Layer 6 of a small transformer language model trained on English Wikipedia (16 layers, counted from 0, width 96).
A neuron's activation on a vector x is squared ReLU(weights . x), where the dot is the dot product.

Input weights of the MLP neurons that the questions are about. A number n stands for n times 0.011.
n46: 4 -28 10 3 -1 -34 -21 -16 -35 -12 22 -18 -27 -8 -33 1 8 11 23 45 36 30 -16 18 0 20 -19 -4 37 36 -21 -2 11 12 -6 4 24 -3 10 -1 16 7 4 4 5 -14 12 -5 1 55 5 -12 -23 14 -38 6 3 -5 7 25 -46 10 12 -7 23 30 3 -12 43 9 11 12 -1 45 21 22 28 10 -4 -3 -14 -13 12 1 -9 -10 22 -38 -13 -11 23 30 4 -11 16 8
n51: -26 -37 -52 -39 -7 -12 -20 -18 11 29 23 -3 -44 -23 -20 25 8 -5 -14 2 5 3 15 -25 0 12 27 13 -19 -4 35 -10 -52 -18 -35 28 20 21 30 23 -16 -20 -10 23 -29 -49 -2 -6 -24 49 23 5 3 11 16 -9 -25 11 6 3 14 -31 0 -3 2 -6 -28 -43 7 4 15 5 3 1 33 34 -16 17 7 -37 -8 17 13 19 -17 3 17 2 5 -5 -11 6 -6 23 7 14
n52: 28 19 11 -16 6 13 6 -4 0 6 -18 40 4 -16 15 -33 -4 -11 21 27 -35 9 -25 10 -14 -4 19 -5 17 42 -32 4 -6 -2 29 -4 -21 -4 -7 -28 14 9 22 -28 -1 -32 -35 -48 -13 -6 6 13 -16 -25 17 3 16 -19 -15 -50 -26 -18 -14 29 30 16 38 -61 6 -5 -7 -10 28 39 10 -18 21 4 10 -29 37 1 -7 -7 23 -16 32 5 -2 38 -18 -43 38 -39 35 -30
n63: -40 -39 8 16 5 -17 31 -8 -39 26 -5 -21 -33 -2 54 -9 48 32 6 -20 -4 41 -43 -18 -13 -2 4 -18 -14 -20 -13 1 -21 31 -4 9 9 5 -10 30 -9 -29 22 1 50 27 13 -16 -25 5 -1 3 4 -45 -8 7 21 -18 -30 -17 -49 -42 29 31 -4 14 -33 -47 -11 23 16 12 0 -32 8 -7 4 29 21 14 -12 0 21 12 12 4 -32 11 7 28 5 17 3 9 -12 -12
n101: -21 -2 8 -3 -27 0 -7 13 -5 -11 -17 -16 15 -6 -26 -11 -20 -25 17 -3 27 -22 36 -21 -5 19 24 -19 3 -2 17 40 -20 11 -1 -37 4 -30 -19 -26 -21 21 -5 6 -9 10 -8 6 -12 -33 -3 28 2 4 -27 -5 8 4 14 7 -12 9 -17 -28 -18 9 10 -1 -6 43 21 -32 10 -8 24 1 24 19 -32 -36 -8 35 10 15 -11 -35 11 -7 11 26 -2 -20 11 34 19 -26
n120: -3 11 -58 5 -7 9 -16 -1 -22 -33 -20 -6 15 -30 -32 42 -19 20 -8 -2 13 15 -27 3 5 -10 -6 -16 -29 -7 0 18 -28 -5 11 -12 95 12 18 -7 18 -18 10 9 22 3 19 21 26 17 0 5 1 2 -2 33 18 -11 10 -21 30 7 9 18 2 27 1 -28 11 -10 5 -29 -1 4 -47 19 -13 -25 -48 -35 23 9 -2 55 1 43 29 12 7 41 9 11 10 -11 15 7
n126: 4 12 10 -10 -5 -3 -15 10 23 -25 27 4 1 12 2 -6 -12 6 -22 4 20 15 -20 -10 -12 -8 26 -12 21 2 0 3 -30 10 7 10 -9 15 -14 22 3 7 4 13 13 -11 2 -10 1 42 12 13 -17 8 -5 16 22 16 -20 8 2 -1 -11 -5 -47 -1 -21 -28 15 12 -9 -6 3 62 -35 -19 -22 16 22 -7 -5 -26 -6 25 3 10 20 -2 5 -4 16 -17 -9 -32 22 -24
n138: 6 -2 -21 -4 8 1 2 -47 -3 -13 -46 -19 -12 -19 -14 -35 8 -14 16 -21 35 -18 7 34 -16 20 33 -8 -6 5 16 4 16 9 26 -17 8 -20 -14 -15 -28 -2 -5 -11 -7 12 14 14 -29 -25 20 -8 25 -5 -2 30 -4 15 -2 -3 26 -37 6 5 -21 -7 -10 5 6 -18 -65 28 7 -7 2 12 29 66 43 -50 10 -18 18 -1 -8 10 -20 1 -15 -27 13 -14 -13 -41 11 -2
n143: -17 -32 -4 2 -6 -3 26 -5 -13 -10 20 -29 25 12 -4 -6 -2 5 -26 7 -12 -2 -7 2 11 -17 15 16 2 1 -6 -8 5 15 12 -13 8 -2 -32 -5 2 10 -25 1 0 16 2 -35 12 2 -31 -3 17 19 10 27 0 29 22 -10 22 -2 15 -37 6 31 -7 1 16 -21 12 -6 31 25 5 26 -23 2 -6 7 9 32 -18 -1 -32 3 -5 -21 -14 28 13 18 12 -6 -8 9
n162: -7 12 -25 36 -23 -7 -32 -13 31 4 42 18 -28 -26 23 24 11 -23 -3 -7 -5 4 -37 -11 -57 -24 23 -1 -19 -26 19 -13 -67 14 14 6 -5 1 -42 -1 -11 -20 -41 -20 7 7 9 -57 28 -1 -1 74 -22 -1 4 26 24 1 -16 -18 25 -14 33 -4 -24 6 -11 15 -26 -15 37 -20 22 16 -4 1 -12 53 12 -22 14 7 10 -8 20 3 -20 26 -12 2 -26 -32 5 29 -46 -3
n169: -8 1 23 46 22 -10 -34 -10 34 -20 29 48 -51 -9 -10 -12 -26 -28 -15 -16 9 -4 -4 7 -2 -23 -33 2 -31 20 -2 31 25 -1 -21 -25 -8 -3 -6 -6 7 -32 -14 -16 22 -51 9 -1 -3 29 -7 35 3 -25 34 -28 5 -29 -22 25 7 22 -4 -6 -7 21 -20 -28 17 16 -12 15 -20 52 -4 18 11 -14 -22 -16 8 -1 -9 -18 38 3 22 -21 -6 1 -6 -9 -3 13 48 16
n179: 7 7 -6 -6 -13 -10 -17 -30 4 18 -30 -8 17 19 3 -16 22 -14 15 -4 8 12 -5 -33 -15 -9 -11 5 11 27 -10 -15 10 21 -18 13 20 -22 16 8 -1 11 -15 9 -5 -13 -3 7 14 31 31 -12 17 13 -12 45 -8 -8 -1 16 -28 16 34 -7 19 3 4 3 12 16 17 17 -1 9 0 -15 15 -13 14 19 -5 9 3 -12 11 -22 10 27 48 31 -7 12 35 15 4 4
n187: 2 19 13 -17 -23 20 7 -21 -2 10 12 4 1 3 10 51 -22 14 3 -4 23 32 -29 -26 37 40 -37 -6 8 9 -12 16 -4 4 -12 -10 16 0 45 21 2 -13 14 -12 -3 -54 21 -8 -20 -38 15 -4 -11 -3 7 -19 -6 17 2 -25 13 4 15 -52 -7 -6 -5 -19 -24 -25 -24 32 -1 25 -32 -34 -46 -8 -3 -12 27 -6 22 -14 -23 2 6 -24 17 -25 -23 -2 12 7 5 -14
n200: 2 -1 -34 -7 14 12 -15 5 1 29 -50 14 -5 0 17 -33 56 24 7 -6 32 -1 8 34 -32 1 -17 -26 -13 -12 -21 30 -28 -11 -11 19 -57 -10 0 3 -12 5 -37 -25 5 -45 1 1 -16 4 -6 -4 -9 -16 -4 17 -11 -8 -22 -8 3 3 50 -36 -1 -23 -34 -33 -15 6 -10 31 7 20 -11 34 13 -16 5 14 15 21 3 -17 -6 -12 26 -15 -24 -19 54 25 -9 -25 5 1
n212: -4 13 -12 -2 1 -47 -10 -7 -24 -4 9 14 20 25 5 62 10 15 -51 17 -4 -9 -1 33 12 25 18 11 6 -12 -25 5 -18 6 -5 -3 -16 -7 -4 -5 -23 -5 -8 -26 -11 24 -9 33 45 -13 11 3 -27 -57 36 -3 20 -24 34 8 -13 -8 -6 0 -17 3 -54 16 12 2 5 -3 43 -2 -11 -30 -4 -4 22 -10 2 9 -54 -7 -15 2 -33 -35 9 -12 25 6 2 22 -7 24
n229: -2 21 -83 0 -13 -31 33 -7 8 -10 17 14 -7 -19 13 42 13 -13 -1 18 9 12 -9 -30 4 -3 -1 -18 17 -1 -8 6 -32 -10 -49 9 -14 -19 4 -9 0 -10 10 -1 53 -5 5 -62 13 29 -10 -16 10 -5 30 0 -1 -27 -15 -34 -14 -28 -8 36 3 -16 19 7 -4 21 6 12 5 -26 2 -15 29 -10 8 23 14 -24 2 25 9 -15 -45 -14 5 -13 -4 -24 15 -29 -37 -16
n240: 24 16 -16 -52 -28 -18 9 26 12 -13 5 -29 11 -27 -2 -11 -22 6 -27 13 37 10 7 4 -3 15 14 -11 -18 25 -19 -13 -34 3 -24 -18 20 -6 49 -4 25 41 5 3 -2 -12 15 28 13 -36 -13 -11 3 -3 16 9 2 1 -15 6 21 30 -13 41 27 17 -43 -9 24 -5 -15 -15 6 60 4 -16 2 -9 -21 -26 -13 -19 19 8 3 0 -39 -10 16 22 11 3 -33 -20 14 -14
n261: 12 -7 24 -6 4 7 18 -24 14 -44 -1 10 24 1 -25 4 18 -15 -17 -6 15 12 11 -12 6 -12 15 1 -11 -9 8 -32 -10 15 20 6 16 -16 9 25 -5 -17 22 -1 12 -19 -49 3 -8 19 14 13 4 -21 -12 34 11 -22 1 -44 21 4 47 15 -2 -4 16 9 5 -10 27 12 -27 -11 2 -28 8 -14 -17 -16 -9 20 -9 -15 -2 -40 -5 0 7 21 39 16 4 -9 -13 36
n284: -15 -5 -52 17 15 6 -21 -14 -11 11 -28 -18 -10 20 12 27 -5 -3 -2 16 26 -7 30 -11 -14 19 5 -14 -39 13 -11 32 -24 33 31 8 69 -31 -4 21 43 7 3 -4 19 4 -1 9 17 -5 -15 -12 1 3 -19 14 -6 33 -4 -12 -18 2 28 -21 4 15 -7 -10 1 -8 -6 -10 11 -6 11 6 20 -13 -2 -34 -2 22 20 12 12 -7 -8 12 -13 -19 -11 -1 -11 17 27 12
n303: -41 -4 -5 -19 26 -30 -53 -7 -41 0 36 17 -2 -7 -3 2 -12 -20 -41 -20 6 14 -37 -12 23 4 22 -9 -25 10 30 16 -21 3 -5 15 3 -14 17 16 19 23 5 21 3 -35 -1 17 -8 16 7 27 -1 7 -6 -3 -11 1 49 -17 -11 16 -6 -9 20 2 17 -39 25 -24 15 0 62 -5 -25 3 9 -16 -16 -70 -8 -7 13 41 -33 -5 5 -5 -26 18 21 7 -3 -14 -23 -6
n310: 14 26 -67 -18 50 2 3 -8 -2 14 -47 -1 6 -15 -10 -11 -23 -13 -1 35 12 -25 28 -15 -7 -10 -3 2 -20 12 2 -31 10 -25 -7 -2 17 -23 6 21 9 -45 18 19 2 -29 -10 -5 -13 -3 -4 -26 -1 -10 -3 20 10 5 2 1 -1 -2 17 6 -12 6 -2 11 4 3 -5 -13 30 38 4 1 22 -10 -26 2 -27 -18 11 -7 -3 27 -7 3 -21 -7 22 -6 -25 14 20 -15
n322: 2 36 18 16 -8 -11 -4 -11 -7 -10 -14 4 -6 -19 17 15 12 7 37 4 -14 13 -14 -13 38 -10 -4 1 -16 15 12 -16 -34 -12 18 1 23 -27 36 12 -20 -51 -5 -11 -1 4 -6 6 -19 -16 34 -6 -2 -2 -45 23 17 -1 -6 16 -11 -14 16 9 32 -35 20 -3 -5 6 -1 -6 53 -7 10 19 -7 -18 -16 41 -18 35 30 0 33 -21 -31 -12 37 18 36 29 23 -46 -31 22
n327: 22 4 -17 -3 27 28 18 -13 24 7 14 12 1 -18 14 -22 7 34 -25 -8 -6 3 -23 -13 32 -1 15 -2 17 -13 38 4 0 -3 -7 5 -6 3 20 14 -8 -32 -30 1 34 -20 25 3 -13 -11 64 10 -13 -11 14 13 22 22 21 -1 -14 -12 -7 -10 -3 11 -9 -29 -2 -27 -15 6 -10 -13 7 -18 -27 -2 -14 -29 -20 -1 22 15 -29 17 -3 9 13 27 -33 -18 -34 -11 8 -3
n332: -13 -7 -1 9 7 -15 -7 6 34 -18 -41 1 -52 11 39 -2 -19 9 1 -21 14 2 25 -5 16 23 12 8 -33 -8 23 -14 14 -12 -8 -10 26 -26 -2 8 16 11 18 -7 16 14 -13 -10 9 -6 25 -28 1 4 -14 -12 10 -16 -2 -32 2 -14 -3 17 -19 4 -7 -21 -25 32 -1 31 25 4 20 32 44 5 -5 -1 15 -23 8 30 -3 -30 -4 26 -2 60 1 -7 -28 -4 12 -23
n356: 19 8 -2 -7 -1 -10 1 33 18 -40 12 -32 -12 -61 32 -11 -32 34 -1 -15 55 12 -21 32 11 22 5 21 -34 16 -18 -12 -15 -11 2 -30 10 -31 -15 -43 49 -15 21 -17 12 45 3 -20 34 26 -26 -4 -4 16 14 0 -26 29 -27 -30 -11 -14 9 -10 -8 -21 10 -37 -16 7 -5 -9 23 -8 24 -10 -3 -13 -14 -17 10 13 1 3 22 9 -1 -27 -17 31 27 13 -8 7 -27 -18

Each question shows a token from some text and the vector x that enters the MLP there. A number n stands for n times 0.053.

" ": 24 15 30 37 5 21 30 16 24 36 -12 13 2 6 -2 24 6 27 18 -13 7 -9 16 -23 8 -11 22 -2 -8 9 9 11 12 -4 21 31 -22 2 -9 -9 -7 18 15 22 -15 27 5 27 -25 -19 -20 -13 6 37 44 -7 -16 -11 -22 16 -2 6 -10 2 16 -11 34 16 18 -12 40 -6 -33 3 -11 -19 18 -14 13 -3 -8 11 34 -41 -15 -5 19 3 2 -17 -12 19 -32 1 -21 18
Which of these neurons fires most? n261

"po": 46 -6 8 17 38 14 28 33 13 3 24 -7 -7 27 -16 42 -3 -24 14 -8 -40 20 11 -50 -4 15 22 -13 -13 -9 16 0 22 -15 12 1 -32 26 -8 25 33 35 5 28 6 -13 -21 -17 20 -22 -33 1 17 4 -4 12 -30 2 2 -12 0 16 -8 1 14 -3 6 15 26 -1 9 5 -10 4 -20 26 3 -29 -10 19 -3 -3 11 1 22 13 26 -10 -8 -9 0 -1 3 7 -1 -34
Which two neurons fire most, strongest first? n143, n229

"6": 29 -1 25 17 8 -2 20 4 9 15 6 11 -1 6 -14 20 14 25 35 -25 -7 -10 3 -31 2 -20 10 7 -6 -9 -10 3 17 -8 31 9 -9 -21 -19 27 8 5 23 34 -31 27 18 22 -45 -31 -3 -20 -10 2 31 -16 -25 7 -16 23 -13 6 -18 14 21 -6 21 15 24 -8 31 17 -21 -24 -14 -16 31 -6 16 35 1 10 32 -6 -19 12 21 24 -20 -7 -11 -5 -16 22 -31 -3
Which of these neurons fires most? n63

"ion": 43 -14 12 1 13 7 13 -2 1 -10 -1 -3 9 5 -34 10 -1 7 16 -15 5 28 29 -43 -20 -36 17 16 -1 -12 10 11 3 -1 20 18 -5 12 -24 -1 31 23 10 21 -1 38 0 4 -18 14 -42 -15 11 25 7 -10 -10 16 9 2 -4 23 -5 26 19 -9 22 11 -7 -13 14 24 -13 -2 1 18 47 -47 4 42 8 8 4 -21 12 12 20 12 -10 -31 -6 29 -10 24 -16 24
Which of these neurons fires most? n261

"1": 32 -10 20 15 10 8 18 29 7 18 23 13 -16 25 -27 27 1 14 39 -18 1 1 6 -33 -22 -6 0 3 -34 2 -23 6 33 -26 32 16 20 -1 -22 27 2 1 23 24 -28 1 10 12 -10 -31 -7 -29 -7 14 28 -16 -31 4 -28 -9 23 17 -30 5 5 12 24 18 13 -27 21 43 -9 -10 -1 -9 18 4 10 8 -11 -1 -4 -29 -20 7 0 -1 -7 -1 -6 29 -27 -6 -22 -4
Which of these neurons fires most? n187

"al": 20 -10 16 10 14 -6 20 15 -3 28 23 0 -15 9 9 43 28 17 21 -23 14 46 -4 -34 -13 -11 19 3 -6 -18 0 40 16 -17 6 12 -36 3 9 8 -3 23 4 28 -22 7 7 -14 -16 -45 7 15 -34 7 40 -11 13 6 -2 -8 -7 -1 -10 27 11 -8 -2 8 22 -12 22 6 -7 -27 -23 -17 26 -12 13 17 11 9 28 -31 5 -23 4 8 -3 16 -34 19 -10 32 -13 -2
Which of these neurons fires most? n63

"–": 57 5 19 23 7 5 29 18 -3 16 -6 11 3 3 -6 30 -28 24 21 -10 11 5 0 -39 -19 -1 1 -5 -16 -4 -4 8 28 -24 8 6 -20 -1 -26 1 0 -7 21 9 -48 5 4 15 -32 -16 7 -15 -9 52 18 1 -18 1 -29 6 -1 29 2 13 22 -3 11 38 41 -15 12 13 -22 1 -6 -24 14 -4 -3 -12 -2 -7 6 -38 -24 -19 0 18 0 6 -22 -5 -34 22 -3 -2
The three highest activations, in order: n187, n310, n179

" their": 24 -14 -16 6 20 9 14 -10 1 21 14 27 9 12 -18 4 3 11 27 -28 7 31 23 -19 3 6 31 5 9 4 28 26 32 -1 5 -3 -9 -9 -4 15 -13 4 -5 3 -17 -8 13 31 -4 -10 -39 -37 -25 32 11 -4 2 7 -1 41 10 8 -32 31 46 -25 27 14 8 -29 6 2 -8 5 -8 -12 13 3 55 0 -10 -5 29 -8 -10 5 -4 10 7 -4 4 13 -17 50 -8 7
The three highest activations, in order: n138, n179, n51

" Not": 21 2 -5 5 15 3 29 0 -12 8 6 20 26 11 -2 39 10 1 14 -11 -4 26 4 11 5 -24 32 4 4 -4 8 13 6 -4 41 -13 -41 -7 0 5 22 -13 10 0 -3 18 3 42 -24 -27 -13 -41 -39 23 10 3 -23 0 -9 3 -27 -7 -28 -8 10 -8 9 30 68 -6 -5 7 -13 -21 -5 25 -7 -4 18 1 20 14 17 -10 -15 -2 21 -3 5 -1 -14 -2 -34 42 5 -13
Which neuron fires most, and how strongly? n212, at about 1.8

"es": 18 -1 0 9 32 10 -1 2 -5 8 -2 28 -5 8 -35 11 -7 5 3 -15 -14 -12 18 -6 -23 -30 7 13 -6 31 27 7 35 7 15 17 -19 1 -39 10 12 7 25 27 -36 9 6 -6 -24 -20 -27 4 -18 27 19 3 -20 13 -13 19 -15 8 -10 29 21 -3 27 19 27 -5 18 -8 -12 4 -6 40 -9 -2 11 39 -7 -1 39 -5 9 16 16 -36 -2 -2 6 50 1 32 -21 2
The three highest activations, in order: n310, n46, n143

"s": 41 12 10 7 21 15 8 -12 9 9 13 2 12 1 -34 7 5 21 -11 -18 -1 17 19 -23 -53 -11 14 -1 -3 1 33 16 18 -11 11 15 -1 8 -15 9 19 21 8 37 -16 35 15 -3 -7 1 -34 -24 -26 39 -1 -13 -22 10 14 21 -16 21 -9 34 21 15 32 2 27 0 15 8 -3 -5 -15 23 38 -20 1 17 -4 -1 17 -3 -5 6 26 -11 -12 -4 -7 45 -33 16 -11 10
Which of these neurons fires most? n46

" of": 54 9 -5 4 22 6 12 14 27 40 9 21 3 8 -26 22 8 -13 34 -16 2 32 -2 -24 6 -12 40 -11 15 2 0 -22 19 -1 6 19 -2 5 -9 21 -18 7 -7 20 -10 1 15 2 9 -32 -9 -38 -26 28 17 -9 -4 31 -1 31 14 24 -5 26 15 -19 25 3 9 15 8 -7 5 -6 -22 23 33 -23 20 -1 -23 17 9 -11 -19 -9 11 6 -20 2 -13 23 -36 26 -18 -12
Which of these neurons fires most? n310

" Hu": 3 2 22 23 0 -6 4 28 18 40 3 13 20 2 -17 27 -2 26 12 -15 7 3 14 -5 32 -9 6 -1 12 22 9 -12 37 -2 7 -10 -53 16 -43 19 29 14 15 23 -27 11 -8 29 1 -16 -7 -32 -33 -1 35 -8 9 -7 14 10 -8 -9 -46 -17 24 -12 5 -2 9 -18 0 -1 -15 -4 -34 30 10 -2 -8 24 -14 17 0 -9 -28 26 9 4 14 1 -16 4 -27 32 -6 1
Which of these neurons fires most? n212

"eng": 25 -3 -6 -32 18 -2 10 13 0 25 -2 -2 10 -4 4 22 4 10 0 -1 11 22 10 -7 2 -13 6 -17 3 8 -15 -6 -16 -36 2 13 -62 -16 21 5 15 1 6 31 -6 15 18 16 -22 -37 -24 -12 -25 30 28 -19 26 34 -31 2 -8 -12 -32 10 9 34 22 18 -9 2 14 24 -17 -2 -38 6 29 -21 7 7 10 36 -4 -5 -1 17 46 12 21 13 1 2 -15 16 -7 0
Which neuron fires most, and how strongly? n200, at about 3.3

" model": 27 -5 4 30 13 4 18 -16 0 25 18 -10 13 -6 -30 14 0 7 11 -25 9 4 6 -5 -2 -16 15 15 -22 -12 -17 9 -20 -3 5 15 -21 15 -37 -10 28 3 8 27 -24 15 15 16 -14 -3 -46 -25 -26 61 -11 -9 -6 -1 -16 14 4 18 -11 29 12 3 11 43 -4 -4 4 10 -14 20 -12 23 26 -32 11 33 8 16 4 -8 -5 -21 49 17 -5 -19 -6 17 -25 10 -14 -10
Which neuron fires most, and how strongly? n46, at about 0.9

" the": 45 2 22 22 1 11 2 1 5 23 0 11 7 4 -31 13 5 9 33 -22 2 27 21 -14 13 -17 18 -9 -5 22 16 16 16 -4 19 14 -18 -7 -3 15 -8 13 -4 2 -38 4 22 25 4 -26 -28 -32 -31 26 12 -14 8 11 -3 16 7 6 -15 26 39 -18 43 5 16 -10 -7 2 -14 5 0 -7 20 -12 84 6 -15 -2 12 -1 -10 12 9 20 -11 9 -2 18 -18 1 -1 2
Which of these neurons fires most? n138

" as": 30 1 3 25 3 11 -2 16 8 34 19 20 5 16 -13 7 9 -13 -23 -20 -15 25 -19 -24 8 -27 -3 5 5 -27 1 8 -9 -2 1 3 -20 6 -12 26 8 -7 -6 20 -19 1 31 24 3 -21 -24 -14 -28 15 18 -27 -17 23 -35 36 3 14 -3 38 33 -19 18 2 22 21 -7 -20 -22 -10 -41 25 30 -14 24 2 -23 4 18 3 -4 5 33 3 -17 1 -2 22 -35 33 -15 4
Which two neurons fire most, strongest first? n169, n303

" |": 33 -6 -10 18 6 14 -2 12 0 25 6 54 12 14 -33 3 4 9 -3 3 -12 24 -4 -8 -29 -19 14 -2 -7 -4 38 5 19 -20 -3 22 -17 18 -35 15 -6 9 14 25 -4 19 21 -13 -6 -3 -44 -24 -34 26 26 -21 -23 20 -23 31 -3 11 -29 18 -1 4 28 13 35 9 -5 -19 -14 8 -31 18 12 -15 35 16 -2 11 0 -7 -16 3 -8 14 -5 -14 -35 23 -8 -14 -5 6
Which neuron fires most, and how strongly? n126, at about 1.1

"ed": 26 -2 -6 10 11 14 14 19 -4 5 11 23 18 -6 -20 25 12 19 3 -33 2 25 24 -13 -23 -17 41 17 -10 6 -1 -9 25 -6 16 21 15 16 -19 4 27 -8 20 36 7 22 -8 14 2 -22 -48 -25 -16 21 2 -12 -21 19 2 14 -8 12 7 24 23 -4 12 8 12 -6 22 10 -20 -13 1 15 28 -37 35 20 -8 -4 6 -24 -7 11 33 25 -3 2 -21 30 10 49 -15 12
Which neuron fires most, and how strongly? n284, at about 3.4

" against": 54 -15 11 -6 5 5 17 11 29 34 0 6 17 19 -26 21 -4 26 12 -13 4 20 -8 -13 6 -12 33 -14 10 7 0 -5 5 -5 8 0 2 17 -21 31 -15 21 -9 32 -7 -4 28 10 0 -18 -6 -45 -11 36 30 -9 -21 33 -19 22 -9 12 -13 23 27 -22 20 12 13 17 5 0 -15 -7 -17 22 32 -17 21 5 -18 10 6 -15 -21 -7 24 -4 -26 16 -10 15 -37 36 -2 -3
Which of these neurons fires most? n240

" me": 7 7 11 -4 14 -3 15 19 17 1 17 -7 5 21 -12 44 -28 -6 20 -6 4 2 10 -11 0 2 16 -12 -3 2 -16 19 8 -39 8 11 -18 -8 -15 15 34 18 32 17 -3 -13 -6 24 10 -52 -9 -33 -13 27 23 -16 -6 -2 -4 25 -7 -7 -29 22 20 -1 30 0 20 -31 -7 -25 -6 -6 -13 23 10 -31 25 11 1 -10 24 6 9 -11 47 12 11 -11 -7 -8 -29 48 -22 20
Which neuron fires most, and how strongly? n240, at about 1.6

" others": 22 -27 24 9 11 1 10 1 -2 28 3 10 18 -6 -24 25 -2 23 15 -23 1 -4 8 -10 -30 -6 2 9 8 -7 22 8 5 -16 10 21 -3 -2 -1 13 2 18 11 32 -19 29 14 7 -1 -25 -37 -39 -26 31 9 -9 -3 3 10 41 1 11 -14 50 4 -3 39 1 29 -33 -9 -6 -18 -23 -2 26 25 -7 -5 21 -1 27 31 0 -11 -5 21 7 -2 -20 8 21 -35 43 -9 6
Which of these neurons fires most? n46

" another": 35 -15 -11 23 11 0 16 -6 8 29 24 6 -6 -1 -30 17 12 10 16 -26 5 28 16 -29 -3 -6 37 -13 7 12 17 5 24 -8 17 -5 -5 -2 -11 12 -5 -2 -7 4 -27 24 13 26 6 -24 -34 -31 -22 20 17 -8 -9 22 2 33 20 17 -27 21 39 -21 45 1 4 -9 -12 -8 -6 9 -20 17 38 -11 52 13 -6 -12 37 2 -5 -12 10 15 -1 10 14 10 -22 19 -8 1
Which of these neurons fires most? n138

" post": 22 -4 4 10 14 2 9 18 10 40 -7 -2 22 13 -21 31 13 3 -5 -9 1 -20 15 -11 19 -19 11 15 -22 -10 4 5 27 -26 21 -9 -29 -22 -22 6 11 14 -5 9 8 5 10 6 9 -35 -41 -46 -45 36 20 -9 0 30 17 28 6 -5 -1 34 36 -3 12 -4 -3 -1 -13 -4 -16 -9 -23 16 25 -22 3 14 0 27 -4 -16 -13 3 14 10 -7 -18 -19 24 -39 29 -27 3
Which neuron fires most, and how strongly? n310, at about 2.2

" later": 16 5 10 19 15 9 4 14 16 23 -5 21 6 4 -38 28 3 20 18 -22 12 2 14 -14 -1 -19 11 27 -10 -9 5 -12 20 -17 9 -1 17 3 -20 -2 6 -2 3 2 -17 33 20 50 7 -20 -32 -41 -32 15 15 -13 -13 -2 -7 26 11 5 -19 61 19 -23 28 -13 4 -5 8 14 -6 -3 -29 16 27 -18 -2 -7 -6 28 21 5 -13 17 13 25 10 0 -7 29 -30 41 -1 -1
Which of these neurons fires most? n120

" Tom": 28 -23 30 -6 2 26 -3 26 12 44 -4 -7 25 -1 -13 10 2 27 -3 -8 1 15 10 -9 19 -21 30 -2 -1 35 32 -3 7 0 2 -8 -31 -6 5 -10 49 -11 31 51 -20 20 19 -13 -9 -20 -15 -7 -17 18 30 -2 -15 -19 -3 22 13 -3 -42 -9 19 -5 35 15 13 -2 -4 9 -16 -27 0 32 13 22 7 13 -9 9 14 -7 -11 18 3 3 -1 -8 -20 11 -9 37 -8 -21
Which of these neurons fires most? n101

"ge": 8 -1 14 -11 -10 22 12 27 11 -2 -6 -1 25 22 -35 4 -3 9 26 0 -11 1 30 8 4 0 13 30 -7 19 5 3 31 -23 -18 2 -25 36 -17 9 33 31 -22 -3 3 10 15 6 22 -32 -7 -8 -4 22 13 -20 4 -18 -24 9 12 19 -24 16 27 19 18 27 -5 -11 27 -20 -13 -23 -21 37 29 -25 5 31 9 31 -18 -5 11 25 29 -3 21 -40 -8 23 -5 2 13 14
Which of these neurons fires most? n143

"able": 31 -5 8 4 9 7 9 13 8 14 28 5 -12 0 -2 36 -20 50 35 -22 1 -12 27 2 -7 -4 22 28 5 -9 -22 22 -9 -22 8 5 26 22 -17 21 28 5 35 6 12 10 6 13 1 1 -46 1 -26 17 43 -31 -24 10 -14 8 -11 -10 -28 36 27 -20 6 19 22 -17 -3 -9 6 1 -5 -5 6 -24 11 -5 -5 20 18 -4 12 -4 35 -2 14 -12 -28 4 -12 35 -6 16
Which neuron fires most, and how strongly? n356, at about 12

",": 50 3 1 27 13 15 14 27 9 26 30 28 12 6 -30 32 18 3 -11 2 -28 20 -18 -3 -4 -28 5 -2 4 6 29 -1 6 -46 11 15 -15 6 -28 -1 -3 -12 7 28 -11 50 25 18 -7 -11 -18 -26 -15 -7 7 -17 -19 15 -30 35 -1 20 -8 8 21 -23 24 12 23 -11 8 -5 -6 -9 -26 14 5 -13 19 5 -19 -8 -2 -10 -19 -3 -5 4 -3 6 1 57 1 -3 -8 7
Which of these neurons fires most? n322

" then": 27 6 14 12 11 12 5 19 15 32 13 21 2 12 -25 29 18 7 17 -15 17 0 12 -5 0 -15 9 16 -13 4 10 -3 24 -13 8 10 -1 1 -13 -4 2 -2 2 7 -17 30 30 40 24 -13 -39 -35 -33 7 31 -11 -20 20 -8 30 10 -13 -13 49 22 -15 39 -21 17 -5 0 9 -5 2 -30 26 20 -15 1 -16 -11 12 19 11 -14 19 15 15 17 13 -12 40 -36 28 9 -9
Which of these neurons fires most? n120

" (": 27 8 9 18 0 46 4 37 12 26 12 22 15 16 -27 8 4 -5 13 5 -12 3 4 0 13 -29 7 -12 -2 20 25 11 9 -41 9 6 -19 2 -18 -2 -12 0 25 36 -23 13 1 -11 -18 -16 -19 -26 -17 24 22 -1 -4 17 -9 24 2 20 -22 40 8 -5 20 21 17 2 11 -16 -24 4 -31 -4 25 -17 4 -5 5 -9 -13 5 -21 -14 -4 9 3 -4 -30 59 -45 5 -13 20
Which of these neurons fires most? n310

"gre": 21 5 16 -11 5 9 -2 7 3 40 11 0 -30 -21 20 6 -12 24 13 -20 -2 32 26 -45 4 -22 26 -11 -20 -8 4 -6 8 -39 26 -16 -27 -8 -33 35 25 -13 4 4 31 34 22 17 -11 -31 -21 -17 5 32 31 -15 -22 -12 -18 6 -19 4 -17 5 5 -4 2 -16 26 -24 -12 5 -34 -13 -22 20 3 3 12 -16 17 14 -7 -11 -4 2 -5 7 20 18 -14 6 -23 8 -2 -33
Which of these neurons fires most? n63

"\n": 42 -2 31 23 -1 11 13 12 4 31 12 44 -21 -1 -8 10 8 30 19 -11 -4 -7 29 -25 13 -9 5 -9 -9 -14 15 -2 21 -12 18 8 -18 -11 -31 -10 9 12 16 -3 -8 4 21 -2 -18 -24 -20 -27 -22 38 13 -12 -4 12 -9 33 -18 3 -24 39 -2 10 55 17 44 6 2 -2 -7 -10 -16 -12 5 -29 19 -20 2 -1 4 16 -14 4 34 14 12 7 8 6 -16 18 -11 28
Which two neurons fire most, strongest first? n52, n327

" by": 34 -16 -2 18 14 -2 13 15 17 30 -7 30 9 -8 -5 24 20 24 19 -16 8 2 -1 2 -6 2 17 -6 1 -5 -1 -6 10 -10 -1 18 -25 3 -24 18 -20 7 -12 6 -25 -10 5 13 9 -29 -19 -44 -16 17 22 7 -4 24 -5 24 5 13 -15 36 33 -31 46 10 15 14 -6 -3 -14 -6 -30 25 31 -31 19 -2 -12 25 12 5 -13 -7 36 11 -21 -5 -2 34 -45 32 -12 -7
Which of these neurons fires most? n200